Layer 11 of a small transformer language model trained on English Wikipedia (18 layers, counted from 0, width 64).
A neuron's activation on a vector x is GELU(gate . x) times (in . x), where the dot is the dot product.
The model reads these tokens: " B" "ern" "st" "e" "in" "," " B" "er" "lin" " Phil" "h" "arm" "on" "ic" " Or" "che" "st" "ra" " and" " V" "i" "enn" "a" " Phil" "h" "arm" "on" "ic" " Or" "che" "st" "ra"

The vector x that enters this layer's MLP at each token. A number n stands for n times 0.046.
0 " B": 7 -32 6 -18 -2 26 11 7 -2 31 57 3 9 50 -16 6 50 21 -2 15 -13 21 -11 -22 0 -5 11 18 -34 28 -26 -7 -9 -2 -7 4 14 -4 31 6 15 -27 -16 -1 2 -5 -2 -2 -10 -86 10 -6 45 2 -12 20 2 25 -12 58 -10 -14 -48 -45
1 "ern": 15 -30 35 10 -2 49 22 15 -46 35 16 12 23 10 -3 -31 2 43 -6 -8 9 -34 16 1 -12 8 -5 41 -16 29 -23 -18 5 5 -2 6 -18 55 15 -18 -39 -53 -30 -4 9 -27 -14 -14 39 -33 -6 -11 53 -17 9 -5 26 34 5 41 -38 33 -11 -19
2 "st": 2 6 7 -19 13 77 0 15 -26 19 49 -6 43 18 -1 -17 4 -8 -1 -7 -12 22 5 0 3 -1 30 10 -16 -4 -28 9 2 -21 -21 -8 18 2 43 1 0 -16 -59 -14 24 -31 10 -56 22 -39 24 11 14 4 27 24 10 -41 -3 36 -66 15 -17 -44
3 "e": -41 -16 39 8 37 42 -27 37 -11 2 7 -14 12 -3 -2 -34 -30 50 11 -19 1 14 38 -30 -32 2 -38 43 5 6 -34 -16 28 46 -18 23 4 6 22 -10 -49 -32 -3 5 -3 -1 -9 -10 18 -71 8 13 -26 16 13 44 4 34 19 31 -48 7 -3 -12
4 "in": 4 -16 30 -21 6 57 11 -1 -26 12 -17 43 -1 -5 31 -22 -39 2 -37 10 5 31 23 -30 -12 21 -18 23 -6 35 -4 10 -5 -17 -8 -15 -10 10 22 -11 -48 -33 -44 5 14 -25 -20 -20 15 -54 -7 -21 -5 16 55 1 21 31 35 34 -21 0 -49 -47
5 ",": 15 -5 25 -2 17 31 3 25 18 42 50 5 -5 21 22 7 1 20 7 26 -6 27 24 4 25 3 17 3 -35 -16 17 3 -10 13 4 3 -2 5 5 16 2 -23 -38 20 44 1 -4 38 21 -49 19 -11 0 24 14 -19 -12 23 15 51 9 -31 -39 -55
6 " B": -3 -42 2 -18 -13 31 -9 -5 -2 6 34 -8 -10 15 -31 25 70 21 2 14 -13 5 -3 -5 8 9 4 25 -29 44 -26 3 -22 0 9 5 11 28 68 -4 11 -16 -24 7 -2 -9 17 -13 -16 -94 8 11 29 -10 3 19 19 18 -52 55 -28 -5 -26 -27
7 "er": 5 -37 8 -21 6 74 -2 7 -52 10 44 12 43 -37 17 -39 -27 5 35 -5 -6 -1 30 -3 -13 9 -7 21 -9 28 -49 -11 14 0 -41 -17 4 21 23 6 -18 -16 13 27 9 -35 15 -24 -19 -53 -23 31 27 7 -28 5 37 9 -52 32 -36 -12 6 -36
8 "lin": 0 -8 5 -9 -4 54 38 11 -3 10 -8 37 -7 5 10 4 -29 26 -26 20 -12 14 27 -6 -15 30 -23 39 -9 46 9 4 7 -20 -24 4 -4 10 25 6 -13 -17 -49 6 21 -37 -35 -7 -14 -32 30 -3 -6 9 58 13 49 30 3 44 -48 14 -45 -46
9 " Phil": -2 3 -4 27 -10 22 32 21 -19 40 8 35 38 27 6 -24 14 54 -2 38 -13 23 6 -2 10 6 -5 35 -9 -10 -7 -4 38 -6 15 42 12 21 42 -26 -26 -69 -34 7 1 -17 5 0 4 -55 -6 2 19 29 22 9 55 39 -7 30 -16 1 -12 -35
10 "h": 14 4 10 -13 -29 -7 0 10 -11 45 23 28 25 12 7 -18 -53 53 13 29 -42 25 8 -19 -3 13 -7 7 3 -32 -8 15 -34 49 -5 12 2 44 27 19 -8 -30 22 26 16 -6 34 -36 -18 -65 -13 5 38 15 -20 10 1 21 7 5 -69 23 -21 -39
11 "arm": 19 -63 -5 -4 16 33 10 12 -24 46 0 46 15 -20 -9 -7 -28 45 -12 7 -14 31 23 16 -17 -8 -37 30 -8 24 -20 10 -40 -15 -22 -18 -10 45 2 22 -63 22 -40 12 -3 -13 24 -6 26 -3 1 -15 -3 6 48 -13 12 34 -17 6 -47 41 -12 -39
12 "on": -21 -21 28 -11 25 46 23 -7 -7 35 11 52 20 1 5 -8 -39 30 -26 24 -22 -6 13 -16 -13 29 -23 24 -26 51 -16 0 -22 1 4 5 -10 35 -1 -4 -28 0 -28 24 21 -55 10 -35 21 -40 36 12 2 14 33 -20 54 65 7 16 -28 9 -31 -41
13 "ic": -9 -47 4 -3 27 70 55 16 -14 31 -9 7 -21 11 -18 -11 -28 7 -25 36 -6 0 5 -4 28 14 -19 8 -21 18 -5 -5 7 -2 3 -10 -3 3 -15 -9 -32 -32 -41 37 18 -28 28 -14 15 -29 11 -13 6 9 39 -7 20 16 19 31 -26 15 -32 -69
14 " Or": 13 -31 16 6 4 31 -7 -25 -13 55 43 7 -19 -18 12 -30 18 21 5 -8 -36 -9 26 5 34 -12 -45 3 -11 54 -22 29 -1 2 36 -6 -7 57 8 -41 -3 -28 -21 -15 21 -12 9 -28 18 -33 14 11 -8 23 -44 11 2 45 -28 32 -24 -19 -38 -38
15 "che": 9 -27 -1 -59 17 43 37 -5 -35 21 67 23 7 1 30 -21 -32 7 30 48 -31 1 44 6 -14 22 -30 1 -15 27 -28 -43 -16 2 -1 -6 40 21 -7 -21 -8 -29 -18 23 -11 2 -6 -40 23 -20 -22 -22 -40 49 -9 -5 -22 -25 -49 27 -4 14 -9 -16
16 "st": 28 -8 31 -35 2 52 -17 5 -53 7 53 14 32 4 -6 5 -29 -21 26 -8 -23 38 10 -8 -1 24 9 4 -22 -9 -40 10 7 -4 -6 -17 40 23 28 -12 -1 -8 -49 -4 -21 -41 51 -45 -11 -6 -9 6 -3 16 43 46 17 -23 1 35 -10 21 -20 -35
17 "ra": -22 -30 34 -18 31 43 -42 -10 10 11 7 22 14 -14 28 -6 -56 11 -36 29 -22 25 28 -22 -16 -6 -45 25 1 25 -16 -15 -11 -29 -11 -3 13 -11 -8 3 -12 -36 -13 13 8 -8 -1 -20 26 -55 49 -21 -13 28 39 4 23 0 38 24 -39 -7 -54 -47
18 " and": 5 -41 8 9 -10 50 -7 12 -19 38 21 20 -4 -5 9 4 -37 31 -9 8 -21 16 44 17 37 -20 18 -15 -25 9 17 -3 -1 26 -12 -5 -7 2 14 -8 -12 3 -75 -8 34 19 6 28 14 -19 21 1 9 13 21 -44 25 16 -1 29 -15 -13 -39 -51
19 " V": -26 -7 -14 -8 -19 17 -23 -16 0 -10 24 -9 -4 42 35 -10 44 20 -5 3 -1 11 40 -12 20 5 -31 9 -18 21 -18 -10 -10 -19 32 -19 11 19 36 -16 -5 -27 -5 33 3 12 10 -31 -13 -79 34 8 38 -17 45 9 26 45 -37 60 11 21 -5 -32
20 "i": -37 -5 4 -40 -33 37 -7 19 -19 -10 32 33 20 -4 19 14 -3 -24 -31 -20 -22 44 58 4 -41 -18 -18 13 2 55 -3 0 33 1 -14 -37 -21 11 20 -24 -28 -22 -10 43 -14 -2 35 -12 -12 -65 33 -9 5 -21 7 -6 -12 4 -18 40 -23 23 0 -8
21 "enn": 28 -27 22 -31 11 16 4 -6 -23 36 31 -2 14 -7 21 -21 -22 28 -63 21 -30 -31 6 -33 10 9 -27 3 -23 -11 -46 4 6 0 -38 5 -13 51 15 -27 -28 5 1 33 -5 -2 36 -43 32 -24 48 3 15 -16 55 -14 94 -3 15 15 -1 32 11 -19
22 "a": -19 -14 9 -27 13 89 -4 9 18 10 -2 34 -6 -17 -14 18 -25 11 -33 13 -22 9 29 0 -8 13 -48 19 -25 6 -5 16 -14 -25 -11 -5 5 4 -11 2 -19 -10 -20 14 22 -11 1 -13 -5 -67 33 6 -15 4 48 -5 29 7 12 33 -40 11 -43 -64
23 " Phil": -5 3 -6 25 -10 15 28 23 -20 44 7 44 33 15 7 -24 21 53 -3 34 -17 21 13 -6 4 10 -7 29 -10 -6 -7 -1 36 -9 14 33 18 27 35 -27 -21 -68 -35 6 -3 -17 8 -2 -1 -63 -7 1 5 24 22 10 64 36 -18 28 -1 2 -9 -39
24 "h": 15 1 5 -14 -28 -9 -1 6 -16 45 22 30 23 7 6 -19 -60 51 8 30 -46 19 8 -18 -4 10 2 5 4 -28 -9 14 -34 52 -3 9 8 47 17 18 -9 -33 19 28 15 -1 31 -41 -15 -74 -5 3 39 9 -13 3 9 22 -1 4 -67 23 -14 -36
25 "arm": 20 -61 -4 -5 13 31 8 11 -25 53 0 51 13 -18 -11 -6 -29 43 -14 9 -14 31 22 14 -20 -9 -34 25 -6 28 -24 12 -34 -17 -22 -23 -7 46 -2 19 -63 18 -39 12 -5 -10 26 -5 22 -6 4 -16 -5 3 48 -15 15 29 -15 6 -43 39 -14 -44
26 "on": -22 -18 27 -9 19 42 20 -4 -10 41 11 57 21 0 4 -5 -35 28 -25 22 -18 -4 14 -19 -14 28 -26 18 -23 56 -20 5 -22 3 1 -1 -6 33 3 -6 -29 -3 -25 25 15 -53 15 -34 17 -44 39 11 1 9 34 -27 58 63 9 13 -24 9 -35 -43
27 "ic": -8 -47 1 -1 22 68 53 18 -17 38 -10 9 -15 12 -18 -14 -22 7 -22 35 -1 1 3 -9 23 12 -27 5 -20 25 -4 2 11 -5 0 -15 -1 -2 -11 -9 -30 -31 -39 38 18 -22 30 -17 12 -36 9 -13 2 9 38 -12 23 15 17 29 -22 12 -32 -72
28 " Or": 11 -31 15 5 7 26 -8 -25 -14 55 39 3 -20 -20 12 -30 19 22 9 -9 -35 -8 28 2 33 -9 -46 1 -15 56 -20 34 -1 3 35 -7 -6 58 9 -41 -4 -24 -21 -16 20 -10 9 -31 14 -32 17 14 -11 21 -39 4 3 42 -28 32 -25 -21 -41 -38
29 "che": 9 -28 1 -61 15 42 34 -3 -33 23 66 23 7 2 29 -21 -30 7 29 49 -29 1 45 7 -15 22 -31 1 -14 29 -29 -42 -14 3 -4 -6 40 19 -6 -21 -9 -27 -20 22 -11 2 -5 -42 20 -20 -22 -22 -39 51 -9 -4 -23 -27 -49 28 -6 12 -9 -18
30 "st": 29 -10 29 -37 2 51 -17 3 -55 9 51 15 31 5 -6 6 -27 -22 25 -8 -24 36 9 -8 -2 25 10 4 -22 -7 -38 11 6 -4 -6 -17 40 23 29 -11 0 -9 -50 -3 -21 -39 50 -44 -12 -8 -8 5 -2 17 45 46 16 -20 -1 36 -7 20 -19 -37
31 "ra": -19 -26 31 -16 29 45 -41 -11 7 18 10 22 14 -13 26 -6 -53 10 -33 29 -18 28 24 -23 -18 -10 -47 21 1 31 -15 -7 -7 -30 -15 -6 15 -13 -8 3 -11 -35 -13 14 7 -5 1 -20 25 -55 47 -19 -14 26 39 0 24 -2 35 23 -35 -9 -60 -51

Each question shows the input weights of one neuron of the MLP. A number n stands for n times 0.011.

n156 gate: 17 -27 -2 -6 17 -31 -8 2 15 -6 20 -39 4 33 -24 3 -23 32 0 -29 1 41 -11 -2 -8 15 -10 -29 15 -38 8 -49 -28 -12 24 6 -23 9 -15 5 -45 42 -1 7 -7 -5 -50 -16 10 2 -41 -4 22 15 40 -5 -7 5 -14 9 -15 24 -18 33
n156 in: 3 -21 -25 3 -14 30 -14 -25 -67 -35 -15 -40 33 -32 41 7 -15 14 -45 5 -2 -28 -9 -24 9 -32 30 17 4 59 14 11 11 -11 -10 22 1 4 -4 -14 -23 13 -33 -10 -3 -18 10 16 24 26 20 -22 11 21 -21 -1 -34 22 12 -2 21 5 -19 -17
Its three highest activations, in order, are on tokens 11 "arm", 25 "arm", 1 "ern"

n93 gate: 21 -11 2 -16 -1 -2 -38 -26 -19 19 -36 -33 -20 -1 7 9 5 -36 12 -19 -35 -12 -59 -39 12 25 34 -21 -4 -35 -5 -20 -9 -18 -26 3 -18 47 -33 7 -23 25 -13 21 3 16 -13 5 30 21 17 -22 -16 16 25 17 -21 31 -12 35 8 -39 -10 30
n93 in: -20 52 -10 -5 35 -8 21 17 -8 57 57 42 -29 -22 -7 -9 -53 -28 69 -8 13 -12 -4 14 -25 41 -29 7 16 4 11 19 33 0 -20 -2 38 -29 -25 6 -24 5 -40 -15 0 7 -17 -2 -19 -16 5 9 20 -21 0 29 32 13 2 24 1 -18 12 -3
On which token does it fire most, and how strongly? 30 "st", at about 1.1

n149 gate: 32 14 -4 -25 45 -6 -1 -21 -18 18 6 10 -2 -29 6 -4 -25 -18 13 6 32 -48 -31 24 15 -2 13 10 -5 11 4 6 6 18 3 30 -38 -2 7 52 27 -53 -33 -38 23 16 29 1 20 10 -32 -3 -25 16 40 -7 -4 -14 -15 -9 22 38 19 -2
n149 in: 18 -13 30 -20 6 -18 5 -26 -3 25 -1 -13 -44 -11 10 -2 -42 -32 -8 15 3 -2 -6 -14 -2 -20 -35 33 -2 18 3 5 -23 -9 5 -29 20 21 -11 18 14 -11 -34 4 23 -8 26 -18 -10 -16 64 -31 2 -19 -13 37 13 15 28 -6 47 -49 13 29
Its two highest activations, in order, are on tokens 30 "st", 16 "st"

n3 gate: 1 11 57 -6 -10 -15 0 13 -6 -36 -9 7 19 41 0 -19 12 -14 19 -21 8 11 -16 -16 34 -10 -16 -15 -19 11 -21 38 2 -7 25 -11 15 6 -25 17 -18 -31 15 -17 -21 -22 1 -25 15 12 -31 -16 3 -54 3 -17 -9 -34 -14 -7 16 -33 9 0
n3 in: 43 -46 8 22 -24 13 35 38 25 -20 24 -22 -1 -13 -7 13 23 -11 17 -10 -16 3 13 2 -7 -30 -37 24 18 -19 -15 -11 -21 -4 -18 -26 22 3 25 -7 -37 -2 -31 0 1 14 -6 1 19 6 8 7 -42 -26 -8 5 30 -16 23 11 -26 33 3 29
On which token does it fire most, and how strongly? 16 "st", at about 3.2

n19 gate: -2 17 -16 -37 -10 -11 -26 32 -11 2 0 20 -23 46 -8 -1 -3 -5 12 -4 5 -18 50 33 1 19 -5 20 -24 -25 26 13 -20 9 27 28 -10 -7 -4 36 -1 35 -3 21 4 6 -20 -17 -11 2 12 -12 -67 22 21 3 1 -2 4 -12 3 2 -13 8
n19 in: -5 -10 -18 33 12 -10 -7 3 2 8 -42 -13 -36 36 -50 -11 12 0 -22 15 -52 -20 5 20 24 -13 21 22 -6 7 6 -22 15 -22 -37 48 -12 40 18 11 -9 18 -23 4 28 -21 -27 -1 7 -1 11 -18 -11 -17 13 2 16 20 31 13 2 -24 -7 -13
On which token does it fire most? 8 "lin"

n14 gate: -20 10 3 25 -2 -8 -1 31 5 -5 -17 22 -13 24 27 15 -13 18 32 0 21 -11 -22 -11 -31 0 -18 -3 14 15 -3 21 5 27 9 42 -5 5 -21 -46 -8 -56 -1 25 -19 19 25 36 12 30 1 7 -25 -18 -14 -3 29 -23 -2 3 28 5 32 -1
n14 in: 24 0 -17 26 -5 -13 0 2 24 27 -25 15 -16 0 4 -24 -13 8 -19 18 2 8 -30 4 -48 22 32 -3 35 1 36 2 -65 3 -8 -13 36 22 38 6 -6 20 21 -48 -14 -33 -16 12 13 -12 -16 35 10 52 15 -5 -5 -7 24 3 -7 0 -31 -41
On which token does it fire most? 23 " Phil"

n102 gate: 24 -1 0 6 6 -3 -5 8 -22 12 -18 14 7 -6 -21 -10 -3 -19 7 14 -19 30 -15 19 8 29 -3 -27 2 -22 -15 -14 -11 -13 -8 -42 -18 -51 19 26 4 4 42 -11 19 23 1 6 -20 -22 1 -12 5 -13 55 17 -44 -5 -31 4 14 -13 15 10
n102 in: -9 3 1 10 10 0 42 10 23 15 -20 -18 -27 14 -28 -25 -14 -22 25 -24 -54 26 3 28 0 -5 -50 23 -34 1 -27 -5 0 -27 38 -23 19 18 1 23 14 35 9 -20 -3 -25 -23 4 -27 -27 -39 -3 -22 -12 18 -24 -22 -11 -19 25 -7 -7 -26 17
Its two highest activations, in order, are on tokens 30 "st", 16 "st"

n55 gate: -9 25 -6 21 3 -28 -29 -23 9 -6 -14 18 4 -11 3 3 -12 2 38 22 10 -6 5 -9 32 -3 -5 -54 36 27 -21 25 -4 -8 -11 11 -7 32 -31 -14 8 -17 10 9 -18 -3 42 53 -8 -1 12 17 -24 13 -24 -29 -9 0 -16 -1 -18 -6 21 -15
n55 in: -8 12 -2 17 0 -7 -12 -34 32 35 -40 9 -20 -7 -15 -19 49 -3 2 -11 -17 12 7 0 -6 21 24 -21 -34 -6 0 4 2 29 -8 22 10 22 -30 -1 -9 -20 -31 6 25 -20 -24 -7 14 -22 -22 -31 -38 -3 7 29 39 -41 -47 -17 12 1 -21 37
On which token does it fire most? 28 " Or"

n165 gate: 17 43 -11 42 22 -35 -3 -36 5 0 7 25 45 -20 20 -3 -49 19 5 -5 -2 -1 -39 0 -15 -42 -28 -10 15 -12 -2 -4 -20 6 16 20 24 26 -35 1 14 22 -12 -9 -8 -13 -6 24 9 -12 -42 19 -48 5 -4 9 25 4 -4 15 4 -4 -28 -10
n165 in: 33 -13 1 1 -10 5 28 -3 -4 29 -20 21 33 -14 -45 -22 8 9 -2 35 13 29 32 10 26 -18 4 51 9 -32 4 27 -30 -18 -9 -5 -23 40 20 27 -1 7 3 -28 8 17 23 14 -7 26 -43 -16 5 0 -28 -2 -20 -30 0 -1 21 -8 24 -4
On which token does it fire most? 10 "h"

n39 gate: 42 -2 35 10 -9 29 -14 3 16 5 1 -22 -21 13 -14 -9 -36 -24 -7 17 23 -11 8 -22 19 15 -1 -11 17 -38 18 -11 -33 -16 -2 13 -22 21 11 11 -3 -14 -7 -22 56 -9 26 -39 -9 -22 -5 -13 22 14 -17 19 -23 15 -14 -8 4 -31 25 26
n39 in: 43 22 26 9 31 -1 -1 24 19 -5 -17 42 -6 -12 -23 1 25 -3 16 -12 -46 44 0 -1 11 17 22 -20 24 -23 -20 -18 28 47 -1 44 -28 35 -7 -4 -19 0 8 -2 13 -31 15 8 -11 -37 11 9 11 18 11 19 9 -14 27 -7 20 19 -9 19
Its three highest activations, in order, are on tokens 10 "h", 24 "h", 5 ","

n99 gate: 18 -9 9 -14 26 -20 -11 20 42 -10 13 26 -8 20 -3 -12 30 -11 -9 -7 -25 -4 11 -12 -26 22 6 29 3 -22 0 -14 17 -22 2 16 34 1 -10 6 15 -15 6 -23 20 47 -48 -5 18 4 8 9 -56 -31 30 -48 6 -6 -51 -19 38 3 -48 17
n99 in: 22 -16 17 -4 11 -32 -13 -4 -27 61 7 20 -24 19 27 -7 -48 7 35 4 -32 28 -19 5 -5 -2 -62 -16 23 22 -19 2 -5 13 -15 34 3 -28 -11 -5 29 29 -32 -12 -5 -19 -6 23 -1 16 47 11 43 -17 -12 33 36 -6 27 -2 1 -30 21 0
Its three highest activations, in order, are on tokens 31 "ra", 17 "ra", 5 ","

n50 gate: 24 -37 26 6 15 -26 -12 -3 22 9 -17 3 6 24 11 -11 -36 -6 20 -6 -10 2 14 -1 5 0 -6 -6 9 -28 1 -9 -3 10 -11 -27 15 -24 -24 11 1 -9 7 -3 15 -2 2 23 2 -14 -9 -15 3 5 33 16 0 25 16 7 4 0 12 0
n50 in: -13 -26 -28 -1 19 -24 -4 -6 4 -12 -27 -23 14 -12 10 -13 12 2 -13 13 29 -9 21 -2 -2 13 7 -37 0 -4 -3 -7 -9 6 -4 15 27 -8 10 -4 10 -2 44 45 -4 -9 19 -43 1 -34 20 -6 20 -9 0 27 0 12 45 -11 2 -25 13 -14
On which token does it fire most? 17 "ra"

n86 gate: -5 -18 2 19 31 -25 6 -8 22 -46 -39 -6 32 10 38 -7 -18 -15 -16 24 -4 -26 -14 1 -12 -33 27 24 2 29 3 18 1 21 7 -7 19 4 -9 30 8 -17 -5 -5 -31 5 -22 -20 5 -12 34 -2 -2 19 -14 -31 32 15 -3 -35 16 -17 -15 -10
n86 in: -33 -7 7 -33 -5 -24 -31 63 -29 -27 -9 -28 4 -12 -12 28 -4 -40 -15 -11 -5 15 36 -24 10 -44 4 12 -40 9 -22 -26 -25 -15 54 9 7 4 1 -19 -21 -11 20 -13 9 -31 -7 38 -38 18 15 10 -10 28 46 21 2 -1 16 -12 -5 -4 -4 3
On which token does it fire most? 17 "ra"

n17 gate: -23 4 22 -2 13 18 -21 0 25 10 -17 16 -8 9 21 7 20 23 13 4 29 9 6 -19 7 37 13 23 2 -3 -6 -36 -7 32 12 -6 18 -30 -35 11 6 -10 9 -10 -1 -9 12 -11 28 45 -12 -8 -17 5 7 -19 -23 14 -27 -6 30 -6 -17 7
n17 in: 1 12 -14 12 -41 -1 13 46 34 8 4 -20 -12 57 2 6 8 11 -14 -3 5 -9 63 -8 21 -26 15 -19 -14 -3 21 -13 28 -18 10 -14 -32 22 9 5 -4 13 14 27 4 -19 -46 -5 7 -45 1 5 -16 -19 22 8 11 19 4 46 -32 6 28 -26
On which token does it fire most? 5 ","

n26 gate: -18 -26 11 -13 22 -20 12 17 20 -25 14 -34 -51 30 -27 37 -3 -20 16 -21 -29 39 7 -29 2 1 -19 -15 14 -41 33 15 7 23 3 10 -3 12 -7 -5 -5 18 23 24 -34 -2 -13 26 11 13 1 -15 25 18 -4 0 -8 18 6 4 -6 3 -22 -9
n26 in: 1 -37 -49 24 22 -29 42 2 3 3 10 32 5 -5 5 -8 -3 -25 3 -64 -9 22 -25 -6 -1 18 -20 -15 -24 9 -12 -23 6 -8 -63 -2 -9 -10 -14 23 -7 3 -14 11 -7 -20 -39 62 30 -8 18 7 15 -4 -1 -10 6 -7 14 -20 -11 -13 10 -22
Its two highest activations, in order, are on tokens 5 ",", 19 " V"

n43 gate: -3 -8 -11 4 -13 8 -10 8 -22 -1 -7 7 -20 24 -22 12 11 16 -20 38 12 -13 0 14 -6 -7 -1 33 21 -11 1 -9 10 41 27 20 -36 10 -4 -4 2 14 4 -11 0 -19 13 -18 -23 18 23 23 5 11 15 10 18 -21 30 9 -12 27 10 0
n43 in: 13 -27 17 -10 -17 3 23 -13 21 5 -34 34 2 -17 5 6 0 20 -3 16 -9 -4 9 22 -18 30 -18 -5 34 18 -21 2 -10 -7 11 -23 -22 -16 3 25 17 -3 -2 26 -20 8 -16 2 -12 58 -5 -3 -6 6 8 -4 32 -18 3 30 1 9 13 23
Its two highest activations, in order, are on tokens 8 "lin", 21 "enn"

n13 gate: -6 0 49 4 3 10 21 -15 54 5 2 -7 -14 8 -4 19 5 -48 -14 9 20 -29 3 -11 -29 4 42 34 22 -16 -8 8 11 16 -7 14 7 13 -27 -9 15 52 -23 -19 28 -34 -20 -40 -3 12 -32 15 10 4 8 12 -2 -2 -4 -1 -7 27 -33 17
n13 in: -5 -4 -4 -25 -47 3 -5 37 -23 12 -27 2 29 3 -35 55 11 6 15 26 -9 8 -5 32 12 -40 12 8 11 -20 9 1 -28 35 -6 18 -8 -57 38 22 -2 -11 -18 28 33 -20 41 -30 -21 17 29 -16 -7 -8 25 11 9 40 19 -30 9 32 3 6
Its two highest activations, in order, are on tokens 2 "st", 16 "st"

n27 gate: 22 53 10 15 4 8 -26 2 -6 20 -32 -4 -43 5 -38 -13 -39 -27 -24 27 6 4 12 11 22 -27 -3 21 -13 -13 -9 9 17 42 -20 24 10 24 -16 23 -1 11 -24 8 2 -21 -14 -8 35 15 3 -5 6 -25 -17 -18 -28 -10 -23 20 -20 13 -20 35
n27 in: -8 -45 25 -1 17 -18 -18 7 -9 38 -10 -28 2 1 -19 38 3 34 -3 -22 15 -19 26 27 5 2 5 -4 -9 -10 10 -16 -20 30 1 12 -22 21 -5 18 -20 47 -33 0 -19 -20 -2 38 -60 33 6 -22 4 17 45 41 -24 -9 -15 16 -2 14 -9 -8
On which token does it fire most? 18 " and"

n161 gate: -26 10 -1 -42 -35 10 30 25 25 -7 -18 -27 5 2 25 7 61 -15 8 10 -14 -20 2 20 -25 -20 14 6 -34 -9 -12 -19 -7 29 -26 -1 -19 -14 -2 -13 -13 20 -20 2 -37 -18 24 -25 -48 5 -8 -35 1 23 -4 7 -7 -15 13 -20 -4 11 6 14
n161 in: 44 0 12 14 -32 -8 5 6 17 -6 -1 -14 13 -32 11 9 35 39 -8 13 -7 -11 -38 -3 9 -59 8 10 6 37 8 -8 17 -14 -6 -8 25 8 -26 11 -8 -33 6 16 4 -47 21 10 -19 -9 -40 -25 9 7 14 -7 -23 13 29 10 42 24 -6 -21
Its two highest activations, in order, are on tokens 6 " B", 0 " B"

n63 gate: -32 22 -6 12 -9 10 -1 11 -38 -4 5 2 -5 -19 -8 -12 23 -2 -40 14 19 -24 -5 -2 -7 -8 25 23 7 15 -57 -9 -3 -23 12 11 -20 -32 -9 17 23 4 22 12 20 7 0 50 14 2 -12 -18 25 19 12 -17 -28 -12 5 -31 -6 3 -2 -19
n63 in: 14 3 -25 -9 4 3 -3 37 -49 2 -15 -22 10 -22 7 29 -8 0 -31 -15 6 1 -17 -15 7 -15 9 12 -25 36 -30 27 -21 0 22 -26 -18 -15 -28 5 -5 7 -16 -14 -4 7 -31 20 -2 9 29 11 31 26 7 -13 4 -14 22 8 13 -15 24 -16
Its two highest activations, in order, are on tokens 9 " Phil", 23 " Phil"

n61 gate: 22 -14 -29 -17 32 -30 -4 23 8 10 -27 -27 1 9 -30 4 -18 16 -24 18 5 17 -9 -32 8 -31 2 -39 -11 9 -31 17 -14 26 12 -8 -5 13 18 44 29 -12 -18 -18 -11 5 -11 14 -1 10 -14 12 -27 -38 6 -25 21 -11 38 -34 -1 37 -5 -44
n61 in: 15 -24 -20 -4 23 11 23 10 -21 10 10 -7 -10 -14 9 4 -9 -8 -9 11 2 22 16 -7 -2 -35 0 -9 26 -22 -17 0 -22 27 -8 1 -14 23 -2 -3 3 16 -47 8 -12 7 11 8 24 -9 7 4 11 -10 35 -30 -9 -33 22 -53 11 19 -10 -14
On which token does it fire most, and how strongly? 25 "arm", at about 12

n152 gate: -38 16 2 1 -25 10 17 16 -23 -20 -22 2 -13 -24 7 -19 24 -1 -1 18 46 -14 -4 3 10 -33 2 21 18 11 22 29 10 -10 -20 -3 25 -2 -10 12 26 -22 40 -14 1 20 -13 -17 -29 -1 -9 -13 -5 11 -18 -1 -5 -12 -33 2 -19 -7 -42 6
n152 in: 17 -15 -18 -12 -4 29 -13 29 1 9 2 -26 0 41 -30 -12 -31 -8 -25 -14 13 42 19 -14 3 -33 3 -38 -4 9 -19 -20 -20 14 -6 -13 -10 28 31 -6 -39 51 -19 28 14 -6 -9 11 -2 -24 -2 -15 -24 -13 -1 29 -19 23 -20 44 14 -19 44 34
Its two highest activations, in order, are on tokens 7 "er", 6 " B"

n141 gate: -47 43 -4 13 22 -6 -14 -18 -25 -29 -25 2 16 24 -15 -13 32 -24 -16 -26 -9 38 2 2 -8 -21 24 33 19 -21 -5 -27 18 13 9 0 2 -1 24 11 30 -15 -13 -27 -14 8 17 24 21 9 -12 -30 -26 26 -19 -6 -40 26 -6 23 -21 9 -5 16
n141 in: 6 -1 27 30 -1 -24 1 -16 -39 10 -5 -28 27 7 -49 26 -25 -19 34 0 -3 39 11 -49 11 6 -8 18 78 13 -8 16 8 -7 36 0 18 19 24 -37 -18 2 -3 18 1 3 -25 -16 27 7 -10 -26 -12 6 -30 8 0 -33 -11 28 7 -10 10 37
On which token does it fire most, and how strongly? 3 "e", at about 3.8

n167 gate: 32 2 11 3 37 24 23 -24 1 4 -1 -6 0 15 40 -18 -17 7 36 16 1 14 -11 24 -2 -5 -6 -3 1 -29 27 5 -20 46 8 -52 28 8 -26 8 -3 -17 23 -5 -9 -1 -9 0 -2 17 51 -1 -24 6 -19 21 -24 9 -26 -72 31 -3 3 4
n167 in: 14 63 56 29 -25 20 -6 24 14 -14 24 35 -9 -9 22 6 -13 -22 11 -28 12 -32 12 16 -33 35 -2 5 -6 -27 3 -15 -21 28 -13 -5 -10 27 -18 -19 13 -1 -11 -4 18 -24 18 21 0 -19 2 -8 -21 -18 20 18 -32 44 6 -20 -17 36 -43 -6
On which token does it fire most? 24 "h"

n154 gate: -16 -19 -35 9 -22 -8 -33 -5 -8 21 10 34 -22 -4 -29 28 2 -10 -44 17 -29 -6 -5 8 15 -13 0 -1 51 24 -19 7 10 12 -23 6 -1 -2 -37 -8 -3 27 16 1 10 39 -41 3 5 41 -47 -23 11 -1 -1 7 -3 -16 -26 35 -4 -20 0 36
n154 in: 18 19 -9 -6 -6 8 11 1 2 -22 -34 21 22 -22 -11 -21 26 -4 3 8 15 26 -29 43 27 -48 -9 -24 -32 16 -60 -18 21 -15 -44 7 -32 -16 -39 5 -20 -7 -13 43 -18 -20 19 18 16 -23 -33 13 17 8 20 18 -5 -9 -21 -17 -3 26 -29 7
Its three highest activations, in order, are on tokens 28 " Or", 14 " Or", 25 "arm"

n88 gate: -15 35 -13 32 -13 -6 -16 8 -20 41 -61 4 2 -3 -38 34 -6 5 28 -6 -14 1 10 19 7 -20 14 -5 -25 12 17 2 14 16 -7 24 -3 -19 -9 10 11 -4 9 -35 14 -25 60 15 -7 4 -4 6 -26 -11 -9 -25 1 0 -2 -6 1 11 -14 -34
n88 in: 4 24 -15 6 26 2 16 -46 -30 42 5 1 0 -20 9 -17 -20 12 -28 -2 -42 -17 -20 -13 21 -21 23 -5 13 24 -16 -12 22 -33 -29 5 -2 16 6 -7 -32 0 -10 17 -41 16 8 30 -8 10 -14 -1 -51 5 -8 -36 -42 -25 -42 3 6 5 -2 -13
On which token does it fire most? 18 " and"